Layer 5 of a small transformer language model trained on English Wikipedia (10 layers, counted from 0, width 64).
A neuron's activation on a vector x is SiLU(gate . x) times (in . x), where the dot is the dot product.

Input weights of the MLP neurons that the questions are about. A number n stands for (n - 500) times 0.001.
n8 gate: 378 714 729 489 145 480 473 645 377 453 515 600 375 666 849 561 585 378 444 386 336 427 784 580 486 260 214 400 615 565 561 541 634 560 131 718 759 316 304 592 465 886 632 909 422 369 433 532 470 579 521 678 511 494 546 278 306 422 452 494 367 387 387 342
n15 gate: 418 489 303 753 380 418 140 428 553 344 462 613 365 451 609 458 573 429 629 445 574 615 556 571 506 675 383 489 520 659 378 440 234 502 587 389 430 267 436 601 429 377 342 491 863 352 632 617 368 628 603 233 505 214 394 714 424 346 246 422 714 444 380 574
n16 gate: 593 552 500 444 408 546 514 615 611 524 580 280 293 299 284 356 608 447 481 543 425 590 441 317 324 319 131 660 232 272 339 592 401 611 589 535 153 294 509 618 345 641 513 618 697 408 325 590 366 413 598 376 452 460 691 464 545 355 596 342 398 319 524 330
n19 gate: 346 631 593 392 562 110 650 431 444 649 618 572 471 220 404 457 308 550 473 387 425 451 718 716 528 453 503 170 529 452 511 587 703 493 740 362 283 593 398 275 269 698 477 619 513 461 492 513 683 537 283 561 411 583 477 451 749 572 578 551 654 371 490 527
n23 gate: 378 351 572 508 490 490 755 371 422 451 284 218 331 215 671 493 513 286 380 642 516 411 745 644 466 347 530 459 505 661 389 458 361 582 679 715 239 407 380 731 404 439 460 537 343 463 302 295 618 278 704 491 639 403 327 812 734 373 374 548 533 418 484 270
n44 gate: 510 537 496 540 421 615 444 377 551 531 311 450 505 337 337 644 410 578 525 418 467 828 313 813 576 262 614 686 758 635 448 243 737 484 506 597 506 749 552 357 594 487 522 192 158 372 421 354 594 517 485 467 644 573 476 594 421 535 500 474 554 539 606 698
n48 gate: 540 781 620 429 599 420 209 354 636 498 521 570 578 491 579 506 820 496 519 504 283 407 439 642 320 328 261 386 721 575 737 808 524 411 385 582 309 842 508 676 402 693 659 599 248 845 371 585 648 327 510 695 675 464 774 442 429 470 363 584 525 394 624 505
n51 gate: 431 484 600 416 511 452 572 296 603 417 300 693 470 273 548 379 395 477 517 509 359 629 557 460 573 357 461 540 649 868 618 626 357 486 372 691 615 486 256 570 543 621 589 378 455 398 527 738 462 671 371 425 480 501 611 341 481 471 692 812 680 296 387 775
n52 gate: 408 336 580 752 626 334 379 754 533 658 461 709 462 400 240 644 454 672 738 185 523 369 317 462 518 525 481 527 453 548 584 767 568 530 659 407 443 467 505 548 463 401 373 138 576 533 244 348 531 610 409 607 516 753 481 642 454 699 486 376 573 616 303 294
n67 gate: 63 732 582 720 466 398 463 407 667 481 532 326 485 717 679 284 645 215 214 595 420 522 587 360 451 549 284 563 277 524 459 465 691 272 544 496 354 574 504 571 574 285 792 458 276 668 445 486 395 333 477 268 577 575 425 90 412 838 449 662 462 475 691 528
n70 gate: 744 635 264 550 345 428 395 512 269 639 386 329 548 275 561 760 494 484 325 961 453 270 343 619 463 333 363 427 543 398 667 385 409 595 327 473 496 771 647 830 682 737 431 558 419 412 468 666 368 403 293 270 665 488 581 724 260 909 434 382 319 442 520 499
n77 gate: 337 422 516 566 304 772 382 496 431 486 230 421 461 556 524 811 151 482 904 504 552 681 521 591 414 663 480 403 466 476 327 360 584 416 326 250 607 323 446 631 403 699 231 546 597 462 165 695 550 654 359 333 576 239 674 342 418 339 463 612 687 437 438 351
n78 gate: 453 491 766 324 446 788 522 556 191 447 595 504 288 488 717 435 513 397 401 567 368 513 580 577 664 685 298 265 354 612 495 539 599 521 454 428 369 522 539 482 465 436 245 448 214 330 598 578 414 610 617 651 320 742 632 594 506 454 522 468 356 293 324 714
n80 gate: 759 615 450 446 287 646 693 613 521 386 429 365 619 697 745 759 470 395 519 772 568 606 462 565 388 638 164 541 543 860 674 379 467 556 415 757 605 394 480 539 679 518 496 425 570 252 380 357 419 556 742 809 295 343 603 526 371 557 532 300 262 379 408 500
n83 gate: 521 582 560 730 194 566 489 214 510 569 648 327 437 231 557 342 552 298 249 492 345 561 554 564 365 668 209 579 540 489 355 613 393 331 190 525 385 412 497 742 502 338 559 627 713 128 576 331 390 516 489 255 788 264 401 395 147 280 422 691 363 435 208 505
n84 gate: 510 461 775 472 529 644 495 581 766 499 765 620 587 617 424 418 400 457 589 397 625 476 563 404 435 484 418 671 309 434 390 537 617 299 423 556 452 47 480 511 662 304 629 419 430 539 557 527 454 351 653 727 472 339 413 543 684 625 452 459 378 153 347 411
n87 gate: 608 429 725 527 533 631 348 468 542 552 503 359 508 558 587 658 357 458 636 722 480 537 536 618 679 264 385 545 531 590 584 602 533 124 660 702 425 459 451 323 475 579 438 436 442 520 802 502 344 478 395 627 579 213 543 360 376 324 773 403 497 660 417 414
n102 gate: 585 414 585 678 568 500 595 622 637 454 371 369 488 705 230 635 667 606 554 577 295 638 664 222 501 760 692 449 459 639 562 506 476 430 643 563 624 306 521 345 419 635 625 470 566 704 508 140 591 608 630 705 726 442 390 403 829 422 453 308 547 496 160 665
n122 gate: 386 265 432 284 714 565 490 600 469 501 405 337 471 506 643 581 269 499 759 326 722 638 346 453 525 467 535 295 385 343 771 234 406 378 542 440 607 738 666 430 686 683 702 397 454 666 744 404 487 388 401 577 514 701 456 313 697 632 324 411 418 571 507 501
n124 gate: 609 343 678 450 507 592 532 386 448 353 484 588 605 505 520 889 600 581 383 481 556 486 512 428 525 628 750 351 472 410 386 529 826 617 486 380 516 281 290 827 639 642 647 465 599 427 623 492 405 723 606 496 582 657 612 398 525 930 573 718 469 496 334 239
n135 gate: 489 507 670 697 407 549 536 445 538 538 553 555 454 550 342 508 584 343 631 632 732 572 459 614 726 574 513 499 247 438 17 669 693 383 463 469 599 606 469 378 383 374 471 654 397 106 667 233 644 538 343 318 279 711 420 407 510 529 546 631 319 778 460 401
n151 gate: 231 439 663 411 324 523 645 320 352 442 488 514 298 352 742 577 541 509 719 570 453 413 544 493 293 389 438 305 624 669 437 618 594 667 823 628 406 440 379 481 442 422 838 509 544 914 293 430 593 312 417 572 476 249 331 327 515 595 530 639 582 400 563 788
n157 gate: 623 555 428 575 674 602 278 484 549 413 555 665 658 578 652 452 310 410 529 538 505 357 732 573 310 603 699 376 595 481 836 548 487 171 487 388 357 505 677 578 429 469 661 351 478 505 471 496 617 386 530 650 492 608 959 804 540 417 542 354 365 359 608 527
n158 gate: 529 427 661 741 602 573 398 390 406 590 359 330 253 568 631 552 368 337 665 329 430 507 187 495 492 691 416 519 561 382 340 318 441 433 439 584 457 296 394 506 770 484 541 131 504 716 402 647 330 688 284 137 619 460 487 271 680 381 521 829 488 570 254 391
n165 gate: 559 526 543 474 519 724 544 513 599 495 313 615 387 549 749 557 475 446 461 793 621 536 691 367 459 368 387 757 597 322 355 571 419 446 315 532 518 545 567 822 416 585 724 303 481 458 361 528 555 390 363 232 394 794 339 447 283 474 397 582 536 647 306 717
n168 gate: 637 553 280 493 457 698 557 340 752 640 368 538 473 326 527 523 516 325 634 506 586 567 357 488 467 429 503 612 509 780 428 465 535 674 488 501 641 675 604 616 636 449 413 350 572 193 484 372 448 467 403 473 598 447 493 597 659 733 582 412 400 530 403 419
n169 gate: 511 187 595 669 642 438 175 624 637 430 463 316 586 211 525 534 484 554 877 532 606 543 538 699 743 603 422 575 584 556 590 736 357 582 594 391 510 385 292 268 578 706 594 579 413 480 373 361 452 561 444 679 565 367 444 138 768 438 498 229 504 505 448 602
n175 gate: 332 572 321 705 605 562 605 320 616 240 584 582 390 282 288 430 345 385 476 406 524 699 637 754 492 466 427 233 456 684 581 398 388 443 704 611 493 415 268 541 739 562 504 639 514 324 424 477 555 605 505 372 279 717 347 427 481 369 521 699 668 430 251 441
n179 gate: 534 462 539 389 378 574 462 485 642 474 363 418 853 542 544 435 701 129 393 666 453 660 519 729 309 378 549 499 448 456 307 428 595 447 575 794 577 226 835 458 440 584 589 627 479 558 511 299 597 417 650 684 481 402 479 400 321 512 369 605 341 545 539 428
n8 in: 191 527 453 364 197 583 642 351 380 534 334 755 439 263 434 393 355 506 355 672 545 633 458 648 504 585 511 503 695 518 492 356 406 756 358 373 391 315 492 633 430 606 456 386 489 584 728 561 530 453 448 558 790 558 490 645 317 432 563 536 590 555 634 472
n15 in: 829 699 517 631 275 601 562 411 681 556 386 530 515 367 478 542 513 591 660 621 626 361 488 331 508 579 469 431 377 378 546 467 576 472 475 450 486 254 366 795 426 415 725 767 678 483 405 364 258 378 491 547 458 659 407 597 311 417 328 611 486 460 518 526
n16 in: 612 454 498 475 577 554 380 565 671 642 491 444 248 455 764 514 426 749 326 538 658 773 678 562 436 633 449 574 522 401 703 523 676 454 694 542 607 735 513 465 429 411 512 513 614 411 594 714 412 362 393 391 687 705 334 432 620 665 284 583 485 531 473 591
n19 in: 652 386 416 323 355 519 399 673 367 431 427 554 625 724 251 414 510 292 569 560 630 590 684 720 514 499 740 796 359 361 515 537 364 647 409 511 551 579 296 442 450 593 519 505 564 464 586 444 655 579 274 550 477 472 592 463 488 480 419 552 556 581 463 400
n23 in: 368 486 393 446 583 522 421 395 621 468 348 561 439 667 551 583 623 380 536 365 658 515 623 574 519 319 761 343 416 502 675 559 281 320 428 495 660 812 602 474 645 604 507 434 614 458 547 219 696 470 254 625 486 502 384 692 142 680 366 466 655 402 523 306
n44 in: 515 407 733 352 540 558 288 418 381 333 476 521 405 346 603 472 524 575 593 415 405 491 406 403 687 475 394 742 401 379 685 446 399 240 446 416 374 676 549 583 694 361 474 468 375 384 442 559 461 314 482 647 541 569 682 432 665 703 499 479 256 431 589 660
n48 in: 376 497 227 383 735 493 343 707 531 395 454 545 469 762 472 451 530 131 678 599 482 534 553 355 543 560 595 520 458 358 491 571 477 600 561 477 676 261 303 388 368 305 561 463 693 361 641 654 470 717 539 378 533 390 619 281 573 413 397 664 403 375 379 637
n51 in: 412 436 448 469 709 579 375 401 406 374 280 313 448 512 142 479 615 612 576 551 570 525 318 497 552 724 554 497 548 499 359 449 325 527 300 530 679 485 558 494 649 518 475 337 331 646 543 304 410 552 555 471 375 402 738 676 538 424 406 454 507 484 370 289
n52 in: 503 302 555 451 690 345 409 481 302 592 268 421 724 231 649 438 426 693 152 723 633 552 339 542 491 411 691 429 608 631 639 350 249 302 511 246 314 506 514 553 498 726 617 593 257 482 436 562 481 502 322 428 385 438 571 437 491 479 737 705 630 362 562 376
n67 in: 686 568 550 308 515 619 247 249 496 456 462 691 523 535 596 509 540 298 625 546 489 458 548 459 442 624 601 702 794 577 589 217 143 417 510 749 457 268 451 555 391 370 648 549 770 743 361 507 531 293 469 525 381 497 540 465 257 577 335 632 497 394 538 319
n70 in: 703 464 484 732 503 389 399 428 506 441 409 458 430 306 384 596 582 326 477 439 372 670 587 564 327 863 437 503 214 390 595 500 442 485 666 706 729 594 603 446 600 301 531 443 389 473 602 565 530 417 505 220 459 403 485 657 389 387 432 545 485 297 661 719
n77 in: 590 489 749 667 479 943 609 710 433 659 549 438 346 284 476 441 468 671 561 421 435 513 264 532 426 463 304 420 399 405 715 451 520 556 771 408 352 409 222 350 613 496 558 638 303 603 458 467 512 334 773 501 414 475 524 499 640 773 564 591 584 578 316 413
n78 in: 448 640 304 659 346 673 333 491 543 451 281 743 693 465 619 581 645 514 607 526 639 457 624 294 423 644 629 528 513 548 362 657 445 536 373 473 333 643 442 441 473 224 575 420 718 444 661 455 536 356 340 550 702 546 628 554 773 545 424 486 462 524 360 674
n80 in: 346 464 130 461 598 529 379 549 419 420 435 470 561 512 509 794 417 470 618 598 464 612 642 718 628 425 459 589 447 892 420 521 641 623 224 750 385 481 558 458 544 192 475 529 636 444 348 280 438 479 526 654 647 438 400 398 304 360 370 152 419 402 478 633
n83 in: 392 348 712 584 294 400 515 423 462 550 513 524 731 557 547 706 341 529 558 241 467 427 526 458 573 629 374 632 392 581 449 675 228 516 254 564 668 461 458 465 455 318 168 578 434 428 599 193 477 289 568 441 424 405 463 438 332 643 365 516 281 610 416 455
n84 in: 536 320 392 458 647 619 674 563 335 363 743 306 318 336 341 630 550 608 398 491 485 573 535 441 536 422 338 587 165 499 540 384 755 733 299 606 466 510 420 478 674 336 579 375 374 468 523 403 440 441 566 582 356 283 655 608 475 400 489 557 497 379 568 449
n87 in: 346 384 666 557 437 428 689 505 528 545 351 638 566 786 456 394 431 486 272 492 468 407 499 504 372 559 531 390 536 838 591 384 401 545 663 755 352 428 641 528 459 523 510 386 511 732 473 368 587 627 835 680 223 454 250 421 497 854 520 588 611 770 552 422
n102 in: 472 519 488 616 384 515 449 311 585 502 541 632 506 629 440 261 410 388 507 717 478 641 565 567 392 183 415 448 429 843 339 445 483 459 437 443 526 541 483 388 555 589 439 598 677 531 817 418 188 435 564 358 436 614 660 471 613 288 431 202 819 411 481 530
n122 in: 290 749 352 369 361 653 438 763 688 674 667 615 388 380 522 647 594 533 358 437 500 552 639 329 488 473 530 431 518 460 649 276 468 492 234 438 408 366 384 373 524 701 514 442 271 610 411 596 493 485 693 570 605 545 317 643 724 631 442 455 385 349 339 485
n124 in: 296 801 407 259 628 610 623 372 519 666 465 485 572 590 662 339 433 582 435 368 526 521 513 367 798 567 583 638 477 424 467 434 556 516 565 518 432 376 461 525 775 463 588 364 321 440 562 472 428 480 680 467 612 529 743 454 578 580 406 322 470 244 611 190
n135 in: 569 484 712 335 485 451 539 569 869 473 468 348 751 405 650 331 472 419 386 579 597 366 294 485 303 543 695 350 521 591 670 638 352 246 842 500 599 471 423 478 329 492 533 574 516 370 407 789 640 296 808 708 519 480 575 851 290 496 350 344 504 563 370 400
n151 in: 375 466 483 354 635 433 420 866 621 473 416 737 574 588 569 627 411 399 608 561 610 459 591 408 288 548 550 301 352 632 220 545 512 417 449 458 439 488 633 573 364 596 650 785 561 527 636 416 531 613 294 565 577 476 566 199 275 579 376 399 441 599 555 673
n157 in: 410 652 551 696 634 462 647 465 593 478 509 301 708 430 769 473 371 655 338 327 575 898 376 306 636 493 420 409 613 590 641 399 264 397 483 617 298 500 427 304 272 444 599 697 627 501 462 402 569 263 539 645 413 518 419 520 571 677 587 418 507 495 451 524
n158 in: 633 547 357 507 497 578 497 630 421 405 504 451 490 551 726 355 543 555 455 330 352 352 464 705 447 406 521 705 437 553 451 444 582 442 534 338 368 515 689 415 501 365 691 465 457 659 406 227 786 694 489 617 838 571 242 692 526 261 278 384 680 566 680 625
n165 in: 661 472 288 594 389 575 431 396 571 255 393 284 372 520 575 637 511 399 643 657 608 421 509 180 641 716 591 390 643 399 568 593 315 714 578 569 219 409 294 588 625 404 461 606 483 631 255 462 426 500 449 499 371 217 536 329 387 378 548 214 592 399 296 453
n168 in: 404 446 313 458 476 599 548 444 511 654 389 609 746 504 426 468 408 546 501 377 503 254 620 626 717 403 404 691 569 612 585 475 685 439 489 565 701 548 557 424 828 396 631 387 386 260 569 418 255 385 665 654 509 402 578 488 456 730 610 336 474 544 564 301
n169 in: 480 207 436 519 529 514 838 342 334 606 355 541 552 432 550 548 356 413 444 482 523 472 310 341 531 692 385 308 338 530 344 564 256 458 218 729 290 484 312 196 338 429 297 585 484 491 416 482 651 779 274 774 587 451 606 744 552 476 604 467 510 548 466 481
n175 in: 616 246 341 565 623 477 547 434 556 466 494 290 451 246 553 182 751 392 366 439 458 402 490 450 546 677 622 482 495 419 430 405 359 343 540 692 337 461 403 419 754 578 252 473 572 466 423 556 294 543 416 328 537 647 566 645 368 515 464 658 434 669 596 774
n179 in: 502 503 616 406 409 636 667 769 367 528 434 217 567 247 558 319 521 386 645 467 795 729 535 460 572 608 354 473 304 327 486 493 448 485 605 238 475 549 704 462 578 697 334 551 474 540 493 485 377 294 540 297 594 551 374 344 616 388 396 482 497 319 523 323

Each question shows a token from some text and the vector x that enters the MLP there. A number n stands for (n - 500) times 0.0065.

"per": 448 342 290 538 644 430 320 605 597 537 537 607 444 454 360 744 524 626 388 436 582 466 610 582 444 400 715 492 549 330 668 548 372 459 696 278 513 548 581 429 542 204 296 631 288 541 623 641 569 595 432 602 578 398 575 360 661 470 432 515 543 427 504 508
Which of these neurons fires most? n52

"w": 589 654 399 348 474 762 599 646 610 612 374 722 530 576 534 412 645 598 546 403 532 439 628 461 383 370 666 275 525 334 646 307 455 340 623 598 598 713 561 425 413 505 396 382 579 544 518 578 457 642 487 692 480 253 408 324 463 478 521 532 455 481 384 471
Which three neurons fire most, strongest first? n122, n87, n83

" ": 748 428 489 591 374 423 689 449 659 393 425 638 534 790 456 524 506 644 382 517 460 423 482 620 639 295 593 371 493 405 517 507 251 370 664 348 518 508 446 581 452 353 353 405 461 535 404 460 619 459 504 328 400 550 418 309 617 393 482 319 527 507 505 529
Which of these neurons fires most? n102

" s": 609 585 533 504 523 478 643 501 655 566 526 648 399 551 762 569 442 626 442 608 692 510 402 564 525 505 569 279 347 344 739 404 454 449 415 608 606 450 544 612 386 298 226 632 519 288 468 432 592 503 628 610 442 521 635 293 618 409 506 358 451 370 491 417
Which of these neurons fires most? n157

"ion": 464 656 479 539 352 646 398 620 533 438 463 632 533 599 601 509 505 475 570 364 700 627 517 510 191 235 561 540 461 327 538 387 510 560 739 538 535 745 506 544 450 257 226 293 515 529 445 624 508 398 565 497 470 318 459 387 434 458 556 618 550 495 750 498
Which neuron fires most, and how strongly? n169, at about 0.48

" per": 669 230 355 543 673 512 446 531 470 556 561 476 459 457 582 531 533 623 472 532 549 400 525 596 391 572 541 298 358 429 573 570 418 561 466 302 586 652 530 567 385 327 199 390 285 439 545 479 582 627 523 471 593 696 605 290 528 331 681 504 777 475 545 417
Which of these neurons fires most? n52

" her": 634 381 700 494 573 597 574 571 588 687 443 620 568 582 601 425 440 662 530 516 511 403 343 565 596 510 490 431 532 381 415 270 462 666 293 326 512 614 499 646 261 350 377 595 496 490 381 344 476 456 612 651 499 509 495 254 566 444 516 599 558 476 525 415
Which three neurons fire most, strongest first? n77, n70, n175

"r": 445 557 537 375 478 482 584 468 774 614 707 490 439 448 441 658 517 382 451 535 537 404 499 373 599 341 781 514 535 346 613 381 242 449 585 441 730 642 375 661 520 375 384 519 276 588 394 405 554 542 431 569 442 271 425 363 599 459 551 655 696 280 622 339
Which of these neurons fires most? n23

"4": 624 227 304 394 472 525 737 502 604 414 281 509 561 801 418 534 723 686 408 523 548 501 453 520 533 322 611 492 559 444 531 487 343 462 672 437 480 612 461 651 294 430 389 607 296 558 578 451 204 488 569 467 509 429 465 367 657 499 585 539 501 457 510 761
Which of these neurons fires most? n102

"7": 565 385 318 390 409 480 740 501 550 381 220 574 513 803 551 436 638 673 535 522 440 504 498 658 575 462 585 441 446 541 498 483 297 342 629 449 494 617 546 577 341 380 254 560 377 536 564 493 197 463 577 484 507 404 370 343 645 488 404 554 527 446 508 704
Which of these neurons fires most? n102

" F": 533 606 389 598 501 383 572 440 465 542 525 487 491 429 566 654 604 639 470 420 582 569 349 671 450 615 483 605 480 433 709 357 421 443 621 435 473 562 439 647 393 345 372 393 450 585 405 622 495 546 593 439 552 391 713 194 535 555 536 363 641 441 440 547
Which neuron fires most, and how strongly? n77, at about 0.57

"-": 604 574 578 353 519 521 299 488 742 485 451 694 514 563 444 336 643 712 346 434 568 548 530 682 642 443 401 359 470 508 448 500 440 478 360 365 616 622 324 569 401 239 375 480 454 473 395 525 519 549 491 332 547 500 446 283 553 553 644 392 560 364 679 511
Which of these neurons fires most? n44

"f": 602 518 468 535 616 506 370 743 542 586 572 443 507 439 597 563 470 625 262 343 628 444 534 618 775 534 531 352 441 356 711 279 429 725 715 563 525 589 450 591 228 398 339 461 442 656 465 478 422 521 577 570 497 356 719 392 763 443 579 310 463 441 300 443
The two highest activations, in order: n122, n157

"al": 577 489 411 461 491 578 636 541 482 794 162 598 683 449 383 444 529 595 429 383 562 423 614 602 366 288 580 325 426 334 504 479 571 608 671 488 637 695 440 662 361 501 351 526 554 337 331 526 242 395 605 462 361 441 637 377 417 592 528 520 606 329 497 304
The two highest activations, in order: n168, n77

" w": 453 559 524 439 611 655 588 556 709 597 528 619 483 647 488 397 657 536 561 360 807 405 428 549 456 361 709 379 495 414 546 329 481 471 503 471 573 532 563 670 433 458 282 412 630 532 445 506 645 537 552 546 358 458 529 246 529 526 494 197 522 582 500 610
Which three neurons fire most, strongest first? n70, n122, n8

" L": 559 591 319 471 585 586 546 347 593 561 613 593 543 408 490 655 595 571 521 458 444 592 512 567 420 483 402 442 504 431 659 341 428 338 559 558 573 608 458 700 461 363 420 401 418 449 410 420 556 393 695 503 480 538 544 182 631 473 416 409 607 360 589 698
Which of these neurons fires most? n44

"n": 734 790 519 511 550 520 436 666 624 490 473 439 660 486 422 419 562 489 454 421 579 446 307 608 340 326 609 245 392 184 440 444 598 478 716 564 540 595 384 494 383 383 240 479 640 480 426 419 595 487 484 624 533 334 495 435 559 349 456 713 467 456 588 632
Which three neurons fire most, strongest first? n48, n179, n8

" h": 568 572 513 328 542 567 541 591 750 519 627 764 518 674 621 502 557 562 525 448 710 574 451 543 520 509 568 414 427 421 531 369 555 419 513 235 602 370 571 696 456 359 371 400 406 381 531 511 471 308 608 666 287 562 541 251 549 464 469 440 483 443 648 606
The two highest activations, in order: n122, n169

"3": 592 294 351 473 383 516 714 515 636 363 300 442 609 756 397 381 768 631 453 546 524 504 393 531 540 338 642 401 698 444 421 417 348 537 671 388 550 585 449 694 270 403 417 500 281 503 477 508 173 435 523 524 579 431 458 375 563 549 602 632 525 450 472 602
The two highest activations, in order: n84, n80

"o": 492 521 418 461 572 541 644 410 395 483 600 566 615 639 676 253 442 627 332 307 572 555 534 537 426 430 528 459 740 126 446 325 511 534 615 346 499 624 348 549 566 383 336 312 520 471 356 501 484 655 379 592 412 385 283 347 485 474 572 569 522 498 385 507
Which of these neurons fires most? n158

"M": 581 571 536 334 541 556 484 507 491 558 355 649 474 454 519 400 665 691 515 508 659 491 569 561 661 547 475 523 480 381 539 374 435 308 580 473 517 585 459 616 367 356 349 405 446 513 631 564 425 485 458 421 460 483 563 172 561 436 435 287 603 426 639 579
Which of these neurons fires most? n78

"em": 668 492 469 408 487 664 406 703 690 639 443 606 594 517 350 852 329 349 382 453 555 508 649 619 636 623 489 378 676 424 511 427 518 503 500 459 384 733 541 631 375 379 363 749 467 435 595 716 362 566 500 674 375 410 487 362 774 429 434 447 653 472 542 538
Which three neurons fire most, strongest first? n19, n78, n158

"u": 452 687 430 436 612 753 778 515 582 537 454 365 356 528 443 558 514 610 237 313 535 303 609 479 406 386 606 587 332 472 286 391 450 590 631 461 519 708 479 654 469 384 214 404 438 681 334 371 395 490 550 578 535 501 360 403 588 502 396 589 461 608 445 388
Which of these neurons fires most? n23

"S": 480 507 501 416 677 427 596 471 536 594 348 667 425 478 507 574 695 601 430 531 621 467 567 571 503 445 604 478 365 328 736 477 463 456 467 457 491 514 448 587 357 166 336 490 545 469 486 392 499 547 518 463 601 452 556 240 628 487 515 314 561 321 613 494
Which neuron fires most, and how strongly? n175, at about 0.17

"il": 680 287 581 585 571 574 563 632 539 682 427 630 465 516 604 531 651 599 281 301 451 617 482 457 346 292 426 522 329 402 491 368 376 713 619 432 625 618 491 536 512 458 164 624 521 444 345 505 354 297 518 559 676 290 609 417 563 581 456 665 552 499 682 326
Which neuron fires most, and how strongly? n16, at about 1.5

"p": 567 698 568 517 516 629 578 703 501 550 508 246 446 463 274 468 582 764 126 372 666 451 669 478 378 570 540 526 383 278 277 434 354 587 688 420 492 624 467 588 353 380 449 477 455 520 709 507 480 456 487 566 473 338 559 403 496 391 353 524 580 768 521 580
Which of these neurons fires most? n16

" to": 626 309 537 576 301 660 562 504 715 490 581 733 663 571 853 474 481 675 349 509 436 477 427 530 674 567 419 336 423 372 313 472 489 661 542 505 618 573 461 570 242 405 425 360 357 381 527 533 600 444 770 594 383 433 545 326 585 592 361 351 518 368 616 597
Which of these neurons fires most? n78

" and": 502 507 541 510 467 727 435 482 692 596 551 709 522 686 762 454 663 616 425 523 594 377 453 514 447 297 404 408 512 335 260 427 400 615 525 556 558 488 407 595 499 220 334 407 403 491 368 552 513 516 535 529 476 505 428 302 540 597 513 481 553 341 680 534
Which neuron fires most, and how strongly? n67, at about 0.7

"im": 573 554 597 437 498 757 523 604 634 549 314 502 614 523 508 517 343 506 329 406 633 546 498 527 606 561 678 463 638 249 401 447 474 477 603 583 495 714 377 460 485 423 356 404 327 670 634 732 590 509 663 633 617 508 353 297 797 370 451 481 529 415 651 396
Which of these neurons fires most? n122

"D": 534 595 282 551 395 476 730 475 516 424 436 734 459 532 644 430 823 514 580 583 533 407 542 472 400 446 602 575 638 312 499 401 423 510 665 472 616 574 488 600 466 377 501 461 448 544 539 670 463 389 644 468 534 277 578 253 283 426 424 453 703 498 662 607
The two highest activations, in order: n165, n67

"g": 638 406 533 502 544 548 666 585 655 565 527 511 502 486 366 519 549 799 401 448 399 648 625 564 490 403 617 384 404 434 572 472 445 571 761 597 578 515 232 603 264 360 375 373 585 482 687 807 461 521 629 707 344 449 113 407 397 528 470 438 650 510 375 518
Which of these neurons fires most? n87

" year": 566 322 476 492 488 729 534 652 657 574 768 550 568 569 639 572 537 599 552 376 491 324 330 555 427 278 424 394 515 378 500 403 318 667 386 405 429 643 482 560 408 345 350 635 696 527 441 576 349 403 540 581 592 123 566 404 394 244 467 497 583 589 536 496
The two highest activations, in order: n77, n83

"30": 639 376 323 394 395 457 700 498 558 387 329 514 586 722 447 439 724 633 455 480 537 390 431 526 594 419 552 340 662 468 520 479 272 502 571 322 612 604 588 712 362 340 318 561 349 459 413 553 199 581 528 470 567 441 525 296 506 495 543 572 400 421 531 551
Which neuron fires most, and how strongly? n84, at about 0.31

" (": 559 368 508 229 288 531 484 594 729 449 396 524 530 682 656 494 488 604 305 458 426 423 488 614 491 511 579 349 458 504 365 498 267 402 491 344 495 540 361 487 516 315 385 415 504 619 465 519 594 388 643 299 433 542 445 228 499 441 517 385 509 391 583 503
Which three neurons fire most, strongest first? n67, n165, n168

"y": 447 490 478 702 366 471 513 542 525 474 695 722 735 600 485 292 445 625 388 587 556 584 556 537 619 554 548 332 353 162 388 404 376 570 383 526 515 619 493 665 539 440 385 409 616 415 394 584 238 610 561 617 305 361 403 346 567 471 689 374 576 490 603 486
The two highest activations, in order: n158, n23

"ar": 639 589 272 434 545 541 611 388 608 427 543 550 606 360 470 499 742 679 522 318 345 405 503 556 536 540 690 430 448 408 451 386 460 480 626 419 590 785 471 470 386 404 454 315 485 466 360 585 319 538 440 493 399 540 653 251 499 252 510 583 419 395 636 403
Which of these neurons fires most? n87

"ec": 546 351 368 588 719 480 490 553 420 339 643 772 539 438 483 558 575 637 350 432 597 488 574 455 559 545 537 331 678 345 519 566 430 544 658 356 587 763 503 670 376 251 436 357 285 607 446 524 436 418 323 617 516 337 622 423 646 202 467 440 643 650 533 400
Which of these neurons fires most? n52

"ol": 669 499 454 375 485 572 552 711 632 740 408 507 549 377 308 563 541 530 259 221 576 427 417 508 189 404 401 528 583 312 496 395 508 471 712 442 506 737 573 609 349 314 308 503 433 312 427 598 318 346 507 596 463 434 449 371 673 539 473 508 531 468 401 473
Which neuron fires most, and how strongly? n16, at about 2.4

"ur": 521 438 452 441 345 609 475 641 662 486 804 582 572 457 253 497 543 568 516 377 431 617 590 479 506 517 648 334 303 409 573 384 447 483 742 364 536 735 543 497 412 269 240 577 484 351 213 603 391 517 426 568 578 368 213 411 613 504 439 611 490 463 722 372
Which of these neurons fires most? n51

"==": 789 440 576 548 390 481 536 673 571 521 434 546 561 516 428 163 419 588 349 685 471 414 499 550 708 476 288 365 439 442 335 332 191 416 532 331 464 560 331 476 526 383 331 498 514 624 246 371 652 299 578 432 498 508 590 384 386 504 528 323 705 382 368 650
Which neuron fires most, and how strongly? n165, at about 0.69